Layer 9 of a small transformer language model trained on English Wikipedia (14 layers, counted from 0, width 96).
In attention head 1, each number of a token's query is one row of weights dot the token's vector x plus its bias. The head spreads its attention over the tokens so far by the softmax of query dot key.

Query weights of the head. A number n stands for n times 0.00059.
q0 (bias 0.137): -61 -36 -1 -82 -67 -78 -20 19 -33 3 33 5 -23 -19 35 -12 3 71 44 -99 85 -8 12 -67 -17 10 -35 53 -9 -23 -27 47 16 -38 74 7 -47 61 19 -13 27 -71 -40 46 -13 -54 7 -59 -16 57 3 -22 94 27 15 -36 4 -4 -29 0 -10 21 -20 -2 5 7 1 -50 12 41 53 -38 5 70 -55 54 -19 85 68 46 -11 14 -7 -70 -31 -15 -61 -27 21 -29 23 75 -32 -2 85 74
q1 (bias -0.147): -28 -8 21 26 -10 15 1 64 -10 57 -4 31 22 -26 9 32 -76 -5 -13 -9 -1 -56 -38 36 27 20 4 -3 -53 -10 62 5 -8 -7 -1 -1 -16 -10 39 13 -44 -35 13 107 41 10 38 -21 -49 28 20 -7 -19 63 49 44 47 -27 -18 -29 55 5 -60 -72 -98 -94 -78 25 -59 40 -1 72 -24 -15 21 -11 -31 -40 -15 -33 -75 -38 31 -14 -45 22 44 -2 -46 -13 -28 -80 -33 -29 6 -22
q2 (bias 0.027): 5 -29 -17 -44 -36 -8 -25 -38 -52 79 -48 -66 60 -38 38 7 53 10 44 44 17 -42 -37 17 -33 16 49 -90 2 60 -26 -45 20 54 53 -7 -5 33 11 37 -41 -11 -15 -63 -1 3 31 -32 -41 73 -51 34 15 -14 -49 20 -21 -20 16 -17 -48 -50 48 29 16 -14 -5 -24 53 -8 0 -17 10 -13 -30 -87 -46 53 17 -27 43 -35 3 95 27 -79 -23 35 64 -23 1 -23 -17 65 2 3
q3 (bias -0.126): 1 64 -11 57 -15 47 66 -6 33 -112 30 -21 13 -6 -42 5 41 -52 -76 -94 1 78 36 1 -4 -53 29 20 -31 -89 8 22 -16 -27 49 15 24 -26 -45 -7 -48 -12 52 -38 -9 42 39 21 -47 -38 149 -7 44 41 35 29 -26 32 64 -23 -29 64 19 -42 30 -12 -45 -38 6 -3 55 25 -21 -5 32 21 -59 -71 -72 71 -33 28 13 9 8 47 11 -5 2 15 25 78 29 -16 9 14
q4 (bias -0.116): -9 16 -11 -36 -46 8 23 -3 4 -90 53 28 -38 13 -19 7 -86 -47 28 -36 -42 43 -10 -5 -39 -17 -31 66 5 0 27 -17 -61 -16 20 -16 -22 -8 -12 -25 36 -26 34 64 -11 14 -21 2 -48 -44 16 -80 -21 23 13 -38 -7 5 42 19 14 35 13 -13 -62 -23 26 -5 -23 -7 -27 35 -9 -12 0 -9 6 11 -35 60 19 51 66 -64 0 61 28 55 54 -21 -9 -18 67 -57 -7 -3
q5 (bias 0.222): 1 -55 38 43 77 -19 -9 11 -27 71 56 53 -27 -60 0 32 55 -5 -58 28 17 1 -30 -5 -9 0 -3 6 -34 -39 -51 54 -26 64 32 -4 53 -15 -29 18 -48 16 -40 -40 30 -51 5 4 34 -8 -1 41 -7 -43 3 12 -29 15 16 -9 35 -25 38 -54 93 34 -49 -6 -35 45 -62 -64 42 -27 -9 1 49 -7 3 -19 -37 -28 -65 60 -39 -87 -63 -40 -8 -2 -22 -1 -20 -11 -7 10
q6 (bias 0.402): 89 -30 -5 -153 156 35 -134 28 -82 -27 47 -19 -95 7 -84 -52 87 -27 23 29 -38 -24 143 -27 -54 25 -86 -5 -62 -67 25 50 -24 257 0 -3 -132 27 -29 105 92 -22 -18 95 -21 -142 101 -54 53 -8 25 -92 19 50 58 25 23 -210 99 67 -81 26 0 32 79 -19 -111 57 -8 -28 -120 -23 67 -85 41 33 140 3 -35 -99 109 -137 45 51 -95 -54 43 -141 19 -23 -126 -16 -134 -32 -82 -112
q7 (bias 0.511): 79 -36 -3 -150 178 64 -73 68 -154 -31 14 -87 -46 58 -62 -67 33 -31 -29 34 -3 -73 155 -25 -12 -6 -142 -3 -22 30 11 105 49 165 24 -24 -149 -25 -7 32 85 22 -18 63 -21 -73 126 -20 134 31 53 -32 33 36 49 37 60 -161 112 79 -121 -7 -43 117 27 26 -111 2 54 -37 27 -22 -52 -94 40 63 86 48 97 -65 92 -160 38 -24 -33 -40 42 -49 69 9 -86 -10 -84 -34 -122 -74
q8 (bias 0.319): 211 -67 149 -163 122 106 48 62 -28 -95 -130 -101 -26 94 -169 -139 58 -28 18 54 158 -93 137 -114 -139 -26 93 147 -26 -110 119 -66 164 438 81 -91 -147 -66 -178 122 -74 -7 -69 124 29 -103 23 82 -43 91 136 -67 22 37 198 -111 62 -45 269 158 -41 16 -24 229 147 -225 -125 1 -16 -190 -78 13 74 -253 -77 166 220 -148 -83 -83 16 -110 -8 94 -81 -49 49 -107 -12 -85 -159 48 -129 32 10 -108
q9 (bias 0.656): 33 -61 -69 -318 45 -94 -245 -218 -19 -58 251 116 47 -120 -210 53 220 -77 12 135 -186 211 -236 -20 3 -89 133 -178 -232 31 -110 207 -196 91 -7 91 -93 316 40 104 220 -107 -10 -2 -239 77 153 96 85 59 3 -110 -157 45 -10 -48 -46 -188 80 -15 44 51 77 83 -114 74 -85 82 122 -105 -35 -76 190 -101 162 151 -100 -85 70 -91 25 -132 76 82 -1 -58 -216 -6 -56 86 -84 -80 -14 -84 30 -10
q10 (bias -0.013): -22 -57 263 -4 56 -82 -44 -86 -46 -166 249 120 -216 63 99 -9 197 54 175 -82 117 316 52 -125 210 153 155 29 -144 -120 -117 -13 134 -199 -10 -7 -184 -222 -34 -12 -125 160 -82 118 65 113 159 -41 -6 30 170 -235 -233 45 -115 59 94 210 -157 76 31 78 -25 -77 -167 -181 2 35 -178 -220 208 -13 -179 -174 -19 50 95 15 83 -108 -88 262 -27 117 -271 -250 11 48 112 91 131 -45 159 -99 -168 -11
q11 (bias -0.294): 100 -19 25 98 -147 -137 -62 -164 14 117 237 -13 -219 -60 -202 -372 112 141 -328 -4 271 -118 73 -87 -21 247 38 203 29 116 314 -184 -24 103 -18 -58 24 -48 7 3 251 -167 184 93 146 -8 144 182 75 -49 7 75 210 -9 113 -102 -34 -116 -21 -50 -17 157 -129 -122 -184 -63 38 3 116 42 9 82 70 -21 126 241 60 53 -46 0 48 276 248 -23 68 117 -63 71 -152 197 168 -143 300 124 129 -11
q12 (bias -0.000): -34 -13 212 -63 -102 -22 -350 24 -259 337 -75 261 121 -144 93 -105 107 -79 32 248 -121 49 147 -232 -332 -45 -51 28 73 230 16 -28 252 -233 108 254 56 -27 -45 -97 -87 182 160 -103 -2 -11 -213 162 -240 -47 68 70 -23 -89 229 23 -158 77 65 -133 5 2 138 42 -305 -65 -23 16 138 -77 1 -215 90 -149 -41 326 -29 21 -193 -185 -84 80 52 -145 11 -76 34 90 78 -27 68 245 -112 -197 -87 -204
q13 (bias -0.213): -27 -149 -32 -90 -172 85 109 -83 -51 -57 -47 46 112 164 -89 45 -84 -128 70 102 -140 180 84 -156 -180 50 -209 -85 -262 67 24 57 253 30 -1 -192 95 -17 7 -105 3 -60 54 -3 -28 322 87 -155 166 -328 -340 17 -61 -108 -34 -110 -67 78 156 96 226 -35 -133 147 -23 -9 -67 -155 9 98 205 6 -32 281 -14 40 81 -3 -151 38 171 6 51 -24 -208 -129 76 -243 -147 63 -340 -84 173 -92 -97 -122
q14 (bias -0.165): -87 118 101 -13 -99 -28 -286 60 174 73 42 31 -118 214 27 58 124 -191 64 -20 17 119 195 74 148 -82 -117 -266 76 148 131 -49 -145 -204 6 -1 -167 166 -31 115 -38 -123 -372 234 -7 238 -40 -62 42 180 -96 192 -64 192 209 -109 81 -179 47 -172 52 141 48 67 96 -73 38 7 85 170 -262 3 -207 37 253 127 167 109 240 161 238 -129 98 163 -122 172 -117 -69 34 112 11 225 -10 149 -62 113
q15 (bias -0.203): 226 -101 108 -15 76 2 51 61 7 -64 65 297 134 -55 79 -85 113 -111 157 -143 87 25 -88 87 -331 -94 -299 122 -205 -120 -374 -97 -3 60 -13 -63 -116 -121 90 -127 -46 -75 -117 -71 72 50 106 68 -68 -68 -36 81 243 -37 209 -130 -45 -7 -64 192 41 55 -149 -208 -115 -12 257 202 269 162 -79 102 244 46 -125 -66 71 -86 208 108 63 -163 -37 -59 -11 -38 -45 153 -149 -24 271 -215 -268 60 -226 62
q16 (bias -0.008): -21 41 -44 -33 -76 34 32 34 -9 -10 5 -33 -5 19 -16 11 -1 37 45 -41 45 -14 55 -41 -36 23 5 83 9 -92 -5 90 -41 -72 64 12 46 31 -11 -18 -48 -28 -16 53 -47 -123 17 -52 16 34 54 -17 20 -46 47 -61 -6 30 -23 -12 13 -23 -51 -53 45 -30 -15 -105 36 -32 4 14 -8 56 -2 50 -12 2 2 20 -42 14 14 37 -29 20 1 13 -67 60 -11 30 75 -30 -53 2
q17 (bias -0.035): 9 -40 -112 -44 41 -6 -31 -76 -23 -32 75 -63 11 -33 2 -2 6 -24 8 -31 -31 38 41 -25 79 13 14 -33 12 42 -18 6 19 32 -81 -15 -17 26 -24 -15 -5 32 -69 -132 -6 -26 7 -18 -23 -1 -24 -26 10 1 15 -5 -53 -17 14 -78 7 52 61 24 -18 -78 -40 -18 30 34 -36 2 8 15 -27 30 59 14 1 -25 45 13 -66 -48 -17 -16 92 4 9 37 -40 -25 -26 7 -11 23
q18 (bias 0.034): -51 15 -10 -12 13 5 -45 38 33 8 -4 -31 -91 -39 -3 11 -6 -41 62 66 -22 24 -47 -41 -5 63 18 -59 27 4 12 -4 -7 9 -90 -9 -36 4 -27 14 13 48 7 -52 49 32 25 -2 -57 -12 -42 13 -12 59 -27 -47 29 -23 11 -26 49 -3 -24 30 -38 37 51 38 5 39 -35 -33 43 37 -14 -23 7 -4 -20 22 -6 18 -12 21 5 -12 42 -13 18 -28 -48 -77 6 16 -13 -38
q19 (bias -0.034): 8 -13 -30 -4 39 54 -67 -13 -62 -11 -18 14 111 -84 1 53 72 -30 -43 -41 50 -36 -15 -28 28 -24 31 -35 -14 -50 0 52 28 18 27 41 14 6 -11 -21 3 -14 -13 -52 -34 -9 17 9 -32 13 54 24 9 -37 -40 -7 46 -20 22 -51 -17 6 0 7 72 -32 15 26 18 62 60 19 57 14 10 -37 -28 13 16 -16 -18 34 18 111 23 -5 -37 -31 -30 -42 -25 34 -13 23 -5 31
q20 (bias -0.054): 9 3 4 47 -55 15 5 31 53 -36 -38 -42 12 -47 -75 -3 -13 -56 -58 -83 45 65 -29 42 9 -118 82 55 -24 -18 -31 25 12 -73 49 -19 50 -67 -27 -14 -12 4 38 -5 -20 21 20 36 -54 -37 65 44 69 -17 12 -19 -53 82 4 -28 -24 -15 -10 10 25 -21 -54 -37 17 -37 88 7 -6 -18 -15 92 17 -61 -41 31 19 20 9 73 71 54 -4 -66 -27 23 19 19 -29 -3 70 14
q21 (bias 0.196): 86 15 -9 -99 82 25 -49 -14 -90 -1 51 -39 -17 44 25 -9 -5 62 70 38 -85 -73 70 17 -12 46 -54 7 -29 9 13 6 -53 154 17 62 -96 70 37 44 39 -25 46 95 57 -120 -1 -58 74 18 -96 -94 -30 1 -14 53 75 -119 13 52 22 42 -24 56 20 -48 -10 18 -43 27 -92 -48 34 -33 21 7 108 26 27 -57 41 -59 7 -70 1 -35 8 -1 18 -34 -59 -71 -54 -11 -41 -45
q22 (bias -0.014): 46 12 9 -88 -5 15 -15 34 -41 55 30 -12 -51 127 66 -55 -50 49 48 21 18 -108 56 10 -17 59 -76 -60 27 87 42 -16 74 -7 -19 -39 -69 42 -3 15 21 21 -42 42 -35 -1 -9 -23 71 26 -63 -39 -14 12 -39 -21 102 -91 -13 4 -12 -53 -28 94 -59 -68 32 -22 -1 9 63 32 -126 41 22 -6 -42 14 113 -39 46 -10 38 -112 33 -7 -7 42 60 10 0 6 -20 -13 -54 -53
q23 (bias -0.003): -6 -12 43 92 -38 -3 105 32 -16 162 35 39 74 -3 122 145 -59 36 -34 107 96 -119 -50 40 23 7 -55 35 7 135 10 -42 120 -69 -67 -100 11 -55 25 -7 -67 50 -139 2 126 97 -139 96 -30 55 -80 24 -118 -99 -79 -57 10 84 -141 -83 118 -123 13 71 -114 8 33 -113 47 47 85 25 -97 24 8 -40 -143 42 113 5 -126 66 -55 -65 106 6 -73 129 92 -17 117 60 71 -15 -70 56
q24 (bias 0.240): 61 108 -38 63 -114 -32 -158 -27 7 -131 -155 7 -63 -37 81 -65 -9 94 137 109 131 -89 111 -223 -87 -25 -33 -237 18 -2 43 -56 -99 -134 71 56 -20 -45 -98 -73 -21 89 105 -135 -287 -115 -10 -154 139 69 135 -46 474 120 158 216 212 -111 -82 42 -179 -62 18 -183 34 -127 7 276 -280 -95 -111 3 -43 117 -35 -97 147 71 -81 103 69 46 -178 9 -70 36 131 -97 -110 -51 -114 -15 30 -109 158 -83
q25 (bias -0.243): -122 -46 -22 -83 -90 57 25 13 90 -82 86 -169 -100 212 149 -289 -24 -44 61 -301 -372 67 -2 255 38 182 42 43 221 -122 54 -9 2 -23 84 74 177 93 89 -52 -35 -79 261 -16 -147 -12 101 -129 -76 -173 -98 -44 -78 104 -55 20 -92 -35 180 132 -41 167 -39 -65 -15 1 201 -90 -144 109 -43 -129 -9 105 -183 -77 -97 -106 -92 -114 108 194 105 -95 -123 61 108 98 -39 5 38 -31 -119 6 84 112
q26 (bias -0.153): -36 189 -107 31 -53 -176 195 228 7 -165 -3 -168 219 80 133 197 -71 176 -223 330 -157 -273 -123 -12 81 -143 -24 196 -15 -172 -19 -202 5 -65 85 76 -77 116 -106 137 -68 77 35 115 66 178 -99 196 199 -82 171 114 -125 148 161 209 -122 -33 -128 5 8 97 56 -67 4 -89 8 20 338 -210 17 70 2 21 14 56 0 -142 8 5 31 -57 -198 108 -61 17 -41 -120 -209 256 5 98 -9 -45 265 -8
q27 (bias -0.384): 89 -21 40 -92 330 -182 -272 -35 -180 8 2 -126 81 90 96 -110 27 42 97 -73 13 165 -76 124 -122 -159 56 2 225 -20 248 -101 -139 108 36 -66 126 -97 13 76 116 151 -2 191 15 -8 52 324 1 57 -83 61 76 105 -212 -23 224 -175 9 -132 -48 98 -75 -152 -311 90 142 -185 86 -159 -19 12 -220 332 -325 -16 42 -232 268 -85 49 70 -129 -15 -213 -307 69 35 123 4 -1 -125 79 -206 -104 -77
q28 (bias 0.223): 65 84 190 57 148 94 106 -56 -5 218 204 132 169 45 263 -173 26 156 120 3 -113 27 4 -33 124 -159 -122 60 331 -232 16 -115 21 259 137 87 -206 108 81 90 147 44 -120 75 -91 136 61 -194 -8 73 -56 -24 278 10 -100 -28 -197 86 -124 -55 146 184 2 -129 65 257 208 -9 -156 -211 350 5 89 -16 124 1 60 -46 -135 -51 34 -174 335 245 -38 -59 -285 -87 -93 101 -206 62 40 99 111 -139
q29 (bias -0.219): -44 56 114 -56 98 89 99 147 96 -87 279 -22 -148 21 217 57 -26 110 -138 48 111 -83 -37 -196 -120 -88 2 33 -151 26 -51 -293 -190 196 73 26 106 253 85 54 36 -104 67 -62 97 75 8 20 -279 198 -99 188 53 -165 -185 168 -45 -28 -157 122 24 -80 -68 234 134 124 65 129 -41 -36 58 -128 114 173 141 163 83 2 -67 -238 145 48 -193 54 -314 143 91 -72 249 -139 73 -39 86 -8 -116 101
q30 (bias 0.142): -43 -16 78 -46 -259 82 -168 11 -13 199 105 -156 -122 27 -9 69 70 44 -135 -44 187 -149 -46 -284 77 -194 -89 -198 -19 -100 -119 19 -1 169 -149 -73 47 -442 44 -165 107 -38 33 -154 290 96 -34 203 -4 117 -251 110 -133 192 -18 224 -55 50 80 15 104 289 -14 31 -104 39 -27 -69 90 -62 157 -235 -114 41 33 -218 24 84 -95 75 161 -147 200 84 63 -6 -96 65 -141 -166 -91 -25 40 -174 31 384
q31 (bias 0.019): 79 -50 102 -326 128 -77 -107 158 67 -253 -114 132 89 -30 11 40 211 -2 -308 -15 -225 -123 -9 -102 60 -21 -78 120 3 170 -63 -140 -164 -68 -185 -150 28 -260 265 -12 -114 -77 225 -186 -188 -51 193 -200 14 167 -95 57 -101 -51 -94 -59 8 32 -130 -108 -158 -127 177 -168 -13 -70 30 -14 127 -36 118 -99 20 -77 -120 262 49 135 20 178 -298 10 33 -49 -109 158 -142 -75 208 -133 -363 184 -16 216 -86 -33

Each question shows a short text with each token's key, already scaled and adjusted for position as the last token sees it. A number n stands for n times 0.0038.

Then comes the last token's vector x. A number n stands for n times 0.02.

0 " found": -4 1 5 -13 -24 72 266 94 113 327 -30 -152 18 -156 -143 -122 -4 14 -4 3 -15 59 40 345 135 38 -21 -212 91 -25 58 -62
1 " on": -1 -5 3 -14 -22 67 264 79 106 324 -29 -166 18 -157 -134 -121 -3 13 2 1 -29 74 58 347 133 40 -18 -213 94 -25 52 -61
2 " the": 4 -1 -1 -1 6 34 153 0 57 161 1 3 54 -58 -66 -161 1 -9 8 -25 -31 85 79 196 45 -17 82 -102 87 61 136 53
3 " sl": 17 5 -15 16 21 1 125 4 2 109 -42 -5 125 74 33 -26 1 10 -3 -30 -18 91 100 170 143 -17 66 -105 165 -31 60 59
4 "op": 1 35 -22 3 30 -9 13 -51 85 19 -38 77 130 -178 116 -146 0 -4 10 -6 7 6 16 -10 35 -65 274 157 29 173 233 19
5 "es": -16 13 -33 27 39 2 107 -23 83 -11 126 -173 99 179 161 -178 8 -7 -12 -47 -16 68 70 124 57 29 56 31 -77 5 -98 -77
x: 111 -119 255 5 40 26 30 -34 -33 -196 42 -10 -46 -66 -110 121 14 55 16 57 -40 -55 182 -55 60 64 49 -118 -26 170 184 -18 0 70 -22 36 -168 128 -20 -146 144 -145 -130 -165 -234 48 172 -87 59 175 92 -174 -65 20 19 -67 -41 92 13 160 -41 -99 174 149 42 55 -283 -136 -190 -86 106 90 47 -23 83 -24 19 181 5 -199 -15 22 27 72 25 50 161 -132 6 -75 -162 -58 146 211 -1 -125
To which token does the last token give the most attention? 0 " found"

0 " act": -1 2 6 0 -15 53 233 71 107 283 -8 -128 23 -110 -153 -87 3 5 7 -4 -15 53 42 298 125 23 -20 -187 61 -59 17 -55
1 "ors": 0 4 6 -11 -26 77 257 78 109 314 -26 -158 19 -133 -165 -102 -3 8 -2 6 -20 66 50 330 128 34 -8 -196 81 -36 32 -62
2 " and": 3 -6 5 -10 -23 64 252 73 112 311 -35 -144 15 -150 -144 -119 -1 10 0 0 -25 72 56 335 123 31 -22 -199 78 -31 32 -57
3 " foreign": 21 2 -24 9 40 -22 110 -18 -8 102 -79 78 29 -16 -55 -95 -8 4 6 -1 -25 68 104 178 182 -55 57 -50 98 -42 -5 -23
4 " academic": 9 14 -36 27 45 5 91 -39 27 117 -22 41 179 46 -16 14 8 18 11 -5 -30 66 95 140 100 -36 30 76 149 -53 -56 -216
5 " cent": 2 -4 -30 45 43 -38 65 -48 1 116 -1 5 96 -64 -24 -72 8 8 7 -6 4 57 91 137 59 -94 23 -53 186 -150 -71 -105
x: -77 -42 -86 -28 72 -19 194 -31 -21 -35 -149 38 165 69 -18 185 90 -6 18 139 -92 -100 25 51 -118 -216 107 41 -27 102 -112 466 80 34 -15 97 -37 -105 -38 79 -15 66 60 -104 -47 44 -211 69 152 -79 -25 -170 -277 53 32 -23 26 9 91 -22 51 -145 49 61 1 -19 -60 -159 150 71 86 32 -119 -88 -218 -196 -203 9 14 -113 -71 -140 -142 86 211 -69 -13 -70 -124 -58 -7 54 -154 -62 -106 34
To which token does the last token give the most attention? 1 "ors"

0 " trade": -4 4 1 -1 -23 72 257 81 109 323 -32 -154 24 -131 -126 -111 -3 4 -4 9 -16 61 47 335 134 26 -41 -206 115 -29 49 -74
1 ".": -2 -2 6 -9 -36 80 271 85 126 329 -41 -157 24 -150 -145 -112 1 7 -6 15 -19 71 50 360 124 41 -23 -214 97 -29 49 -84
2 "\n": 2 -7 3 -11 -28 69 260 83 109 326 -38 -155 15 -155 -149 -117 -1 2 -4 7 -23 68 54 349 131 47 -18 -215 93 -18 56 -60
3 "Th": 1 11 -31 18 64 -52 70 42 -1 -30 39 74 45 -185 -22 -60 6 2 1 -39 -12 58 99 134 97 17 -41 -124 41 -37 126 -84
4 "rough": 15 -11 -62 4 80 -47 119 34 35 9 12 -56 4 -168 94 -29 34 -33 1 -94 -46 42 82 180 0 160 -49 -60 142 19 161 -142
5 "out": -8 -4 -56 14 76 -72 112 -17 28 97 42 -36 28 -98 -5 -4 33 -33 -25 -51 -46 55 124 215 56 76 -68 -147 182 101 94 -126
x: -49 -73 182 -67 -167 58 -7 34 -8 -5 -6 5 -83 35 -40 -89 209 -37 159 43 -66 36 36 -146 -106 214 117 50 46 -177 -51 86 289 66 -99 -138 -193 55 120 46 11 -88 103 74 -134 -56 29 -50 -38 -11 127 -271 11 55 38 224 -162 120 18 77 125 -68 -139 97 -1 52 5 38 115 -72 292 -144 29 35 -49 -117 9 76 -183 -22 -93 -16 187 106 144 98 -52 168 -2 0 -24 -175 -44 -140 76 110
To which token does the last token give the most attention? 1 "."

0 " ==": -4 0 2 -12 -33 83 277 101 116 333 -31 -149 15 -168 -153 -111 -2 6 -4 13 -19 66 41 360 127 44 -25 -217 103 -32 60 -67
1 "\n": 0 -4 6 -13 -32 76 272 92 113 331 -41 -156 21 -162 -149 -107 -2 5 -2 7 -24 71 52 361 126 53 -20 -229 98 -27 54 -67
2 "In": 8 -13 -37 -5 43 -21 149 61 -31 26 -1 62 -5 -166 -98 -109 -6 -11 34 -52 -46 82 98 210 97 42 -49 -136 77 1 106 -74
3 " 192": 34 20 -58 11 78 -67 32 -7 -43 17 69 -13 97 26 -15 109 -1 10 30 -98 -61 46 72 56 -11 -54 -48 -212 108 84 254 49
4 "2,": 1 1 -21 10 47 -25 164 17 39 114 31 -99 95 -78 -118 32 5 -3 3 -54 -18 57 110 269 84 4 -76 -194 11 -35 61 -69
5 " a": 0 1 -7 14 65 -40 132 40 -52 63 -66 86 25 -84 -69 12 -12 29 -6 -4 -27 115 159 260 155 -7 -13 -198 25 -44 5 -41
x: 64 28 -159 -134 -15 129 -103 417 31 -87 -50 -74 -118 81 30 -236 1 -166 69 -36 -84 -10 -24 82 -75 96 -131 48 97 1 55 119 112 131 35 43 -160 -32 -75 -7 -5 -21 145 -26 -307 -33 17 47 113 119 -72 -119 19 94 179 116 -216 0 -22 13 70 25 70 17 -62 -143 -118 26 -4 -40 140 52 52 -35 113 -96 -80 -49 -132 170 2 -86 148 -62 256 -57 1 -66 -99 -40 -200 -78 -167 98 -44 14
To which token does the last token give the most attention? 1 "\n"

0 " over": -6 4 3 -11 -30 76 263 95 112 330 -38 -166 18 -158 -139 -114 -3 9 -2 10 -25 64 41 340 128 50 -32 -221 98 -27 59 -68
1 " the": -2 5 9 -2 -29 72 251 65 127 311 -37 -146 26 -135 -121 -106 -2 8 -6 12 -23 74 58 330 117 40 -8 -199 105 -15 50 -78
2 " centur": 11 26 -16 12 9 21 144 29 66 145 29 34 89 17 52 30 -13 22 6 -19 -37 73 80 194 118 3 35 -110 156 -72 44 -54
3 "ies": 20 -1 -19 3 38 -6 90 -37 77 138 62 -138 61 -47 -81 77 2 15 24 -54 -39 57 64 102 5 -60 35 -175 60 -46 9 -45
4 " by": 6 -14 -2 -13 -10 50 252 52 114 319 -15 -149 15 -138 -137 -104 7 -6 3 -9 -40 88 87 347 134 44 -29 -220 91 -26 34 -59
5 " the": -1 -9 -1 2 5 33 185 23 67 242 15 -18 35 -61 -130 -19 14 13 1 3 -40 100 97 249 72 34 -25 -152 50 -13 48 2
x: 74 26 94 -57 -25 0 -224 118 -33 -96 -107 -33 114 -7 61 -175 84 -11 29 70 68 8 14 -24 11 84 82 20 -53 48 -79 122 100 4 -2 -58 -51 -110 -58 90 10 -56 113 -100 -440 17 3 128 136 136 -44 -117 215 28 244 43 -216 -7 -26 -112 121 -35 30 227 4 -38 77 124 58 -38 162 -40 79 -161 -3 -65 148 28 -69 -57 -52 24 201 -86 91 -22 61 -114 -179 -71 -36 -88 -171 37 17 125
To which token does the last token give the most attention? 0 " over"

0 " secretary": -1 3 3 -4 -19 68 257 86 97 319 -33 -155 8 -159 -130 -110 -2 4 -2 2 -14 60 45 337 135 32 -29 -205 83 -43 39 -65
1 ".": -1 -4 5 -9 -33 77 270 84 115 318 -45 -157 12 -167 -134 -114 0 6 -2 11 -19 69 51 360 128 43 -13 -197 85 -41 35 -73
2 "\n": 2 -6 4 -11 -28 70 261 85 111 329 -40 -154 14 -159 -149 -121 -1 2 -2 6 -24 68 53 348 130 51 -22 -212 92 -19 57 -56
3 "\n": 10 -1 -12 -9 -17 53 241 88 97 264 -22 -129 41 -145 -107 -96 -4 -12 -8 -6 -40 90 75 344 127 35 -36 -194 87 -21 56 -70
4 "It": -26 5 -2 44 37 -54 67 8 -9 -46 54 52 99 -96 -109 -103 -2 4 3 -14 19 38 115 156 96 4 -29 -60 98 -58 65 -46
5 " was": -6 12 -29 31 52 -37 93 11 70 54 -21 73 40 -54 39 -189 0 -33 -16 -48 -1 41 67 144 -20 95 52 -100 68 -89 52 -82
x: -101 -126 68 -72 -55 288 -36 185 55 -70 171 -6 -108 -77 83 90 8 45 -161 170 -236 -132 -3 8 21 71 220 -96 -119 36 74 87 146 19 59 -117 -16 -288 -7 -21 -89 -105 92 -102 -42 -18 75 -66 133 224 -46 -122 -40 20 35 32 -82 127 152 47 44 23 128 142 -22 -93 -41 123 -34 -21 225 51 -117 -192 158 -79 -59 -77 50 73 140 30 131 129 245 46 6 37 -52 -7 -3 118 -133 24 -62 -79
To which token does the last token give the most attention? 2 "\n"

0 " t": -3 1 2 -7 -29 78 263 97 127 331 -47 -152 13 -141 -129 -124 0 7 -6 14 -16 61 40 340 130 55 -22 -209 99 -34 45 -64
1 "ribut": -3 -10 -13 -2 19 46 222 65 130 149 -51 -110 -18 -31 11 -127 -1 -2 0 -23 -15 62 67 282 126 88 -38 -47 149 -72 61 -13
2 "um": 2 1 -15 14 34 -9 24 10 -65 54 209 -10 2 -119 -139 -144 5 -11 13 -24 8 5 17 4 49 -12 193 177 126 178 51 -142
3 " p": -17 23 3 20 23 10 121 -7 13 93 29 -34 77 72 -14 -203 -5 18 13 -18 4 61 100 184 162 -34 11 5 115 23 -173 -10
4 "ac": 5 51 -31 29 70 -26 -4 -67 74 -129 -103 -192 -36 -112 267 47 3 8 21 -53 8 11 36 -17 -106 -43 32 87 64 -51 128 306
5 "is": -11 20 -16 40 19 -8 -18 53 -135 55 -89 -189 -60 39 -110 98 1 29 -7 -16 35 -16 -33 -66 -88 44 94 -24 117 106 -116 -136
x: 102 -7 17 36 104 -38 117 -84 -4 -188 -51 93 -251 -109 59 30 -117 58 37 1 -36 -23 39 -113 154 -175 105 66 -105 -58 -114 -31 -15 11 -18 8 5 311 -56 93 -15 116 57 -171 -294 30 188 -196 165 37 49 67 4 -60 -72 101 -40 -55 -60 30 14 -122 -41 40 210 168 -82 20 -58 -15 17 69 176 -117 137 -51 -49 242 -120 -76 -194 -10 56 29 -34 63 -128 -7 119 -21 -139 -111 118 -39 -83 -196
To which token does the last token give the most attention? 0 " t"

0 "z": 1 6 3 -4 -31 79 266 101 117 334 -44 -159 18 -163 -144 -118 -1 8 -10 16 -12 59 38 343 132 59 -21 -214 91 -15 49 -66
1 "ine": -2 4 -12 34 7 20 124 57 74 136 -41 -6 1 -186 -52 -173 11 -17 -3 13 12 31 25 137 76 84 -26 -14 -14 157 -119 -35
2 " on": 0 -41 -37 13 36 -21 116 -17 70 176 -22 40 46 -126 -14 -145 -4 -1 26 -53 -41 83 100 175 65 -22 -88 -101 142 76 -23 -149
3 " polit": 10 5 -41 20 36 -11 53 -40 -15 134 -21 56 69 14 -58 -108 0 6 14 -11 -30 52 77 74 -11 -96 104 -91 135 34 195 39
4 "ics,": 13 -18 -15 -5 28 -4 95 -27 42 122 20 -173 6 -44 -57 -64 13 0 -4 -43 -42 52 68 154 2 -97 -3 -166 36 -43 6 -192
5 " strateg": -4 -12 -25 21 73 -53 70 -51 -5 35 -33 45 -7 -7 -131 -78 9 10 -16 -11 -13 63 128 154 117 -102 -4 -103 118 17 -14 -16
x: -85 13 -50 -59 50 -90 85 -18 -179 -39 -113 -50 16 17 -43 53 -45 26 223 -7 217 -9 2 181 -26 -68 113 -24 -85 -82 -137 368 121 58 46 107 -135 155 -70 133 99 164 -77 64 26 -129 -90 44 240 -44 76 -167 -91 46 111 53 -34 -49 -84 83 -199 41 -153 -45 -172 12 -26 19 -44 -152 160 78 9 -78 -38 -274 -145 -68 -6 -92 -83 -59 -143 -53 242 -94 11 33 51 24 93 27 -166 -71 20 49
Which two tokens does the last token look at most, in order? 0 "z", 4 "ics,"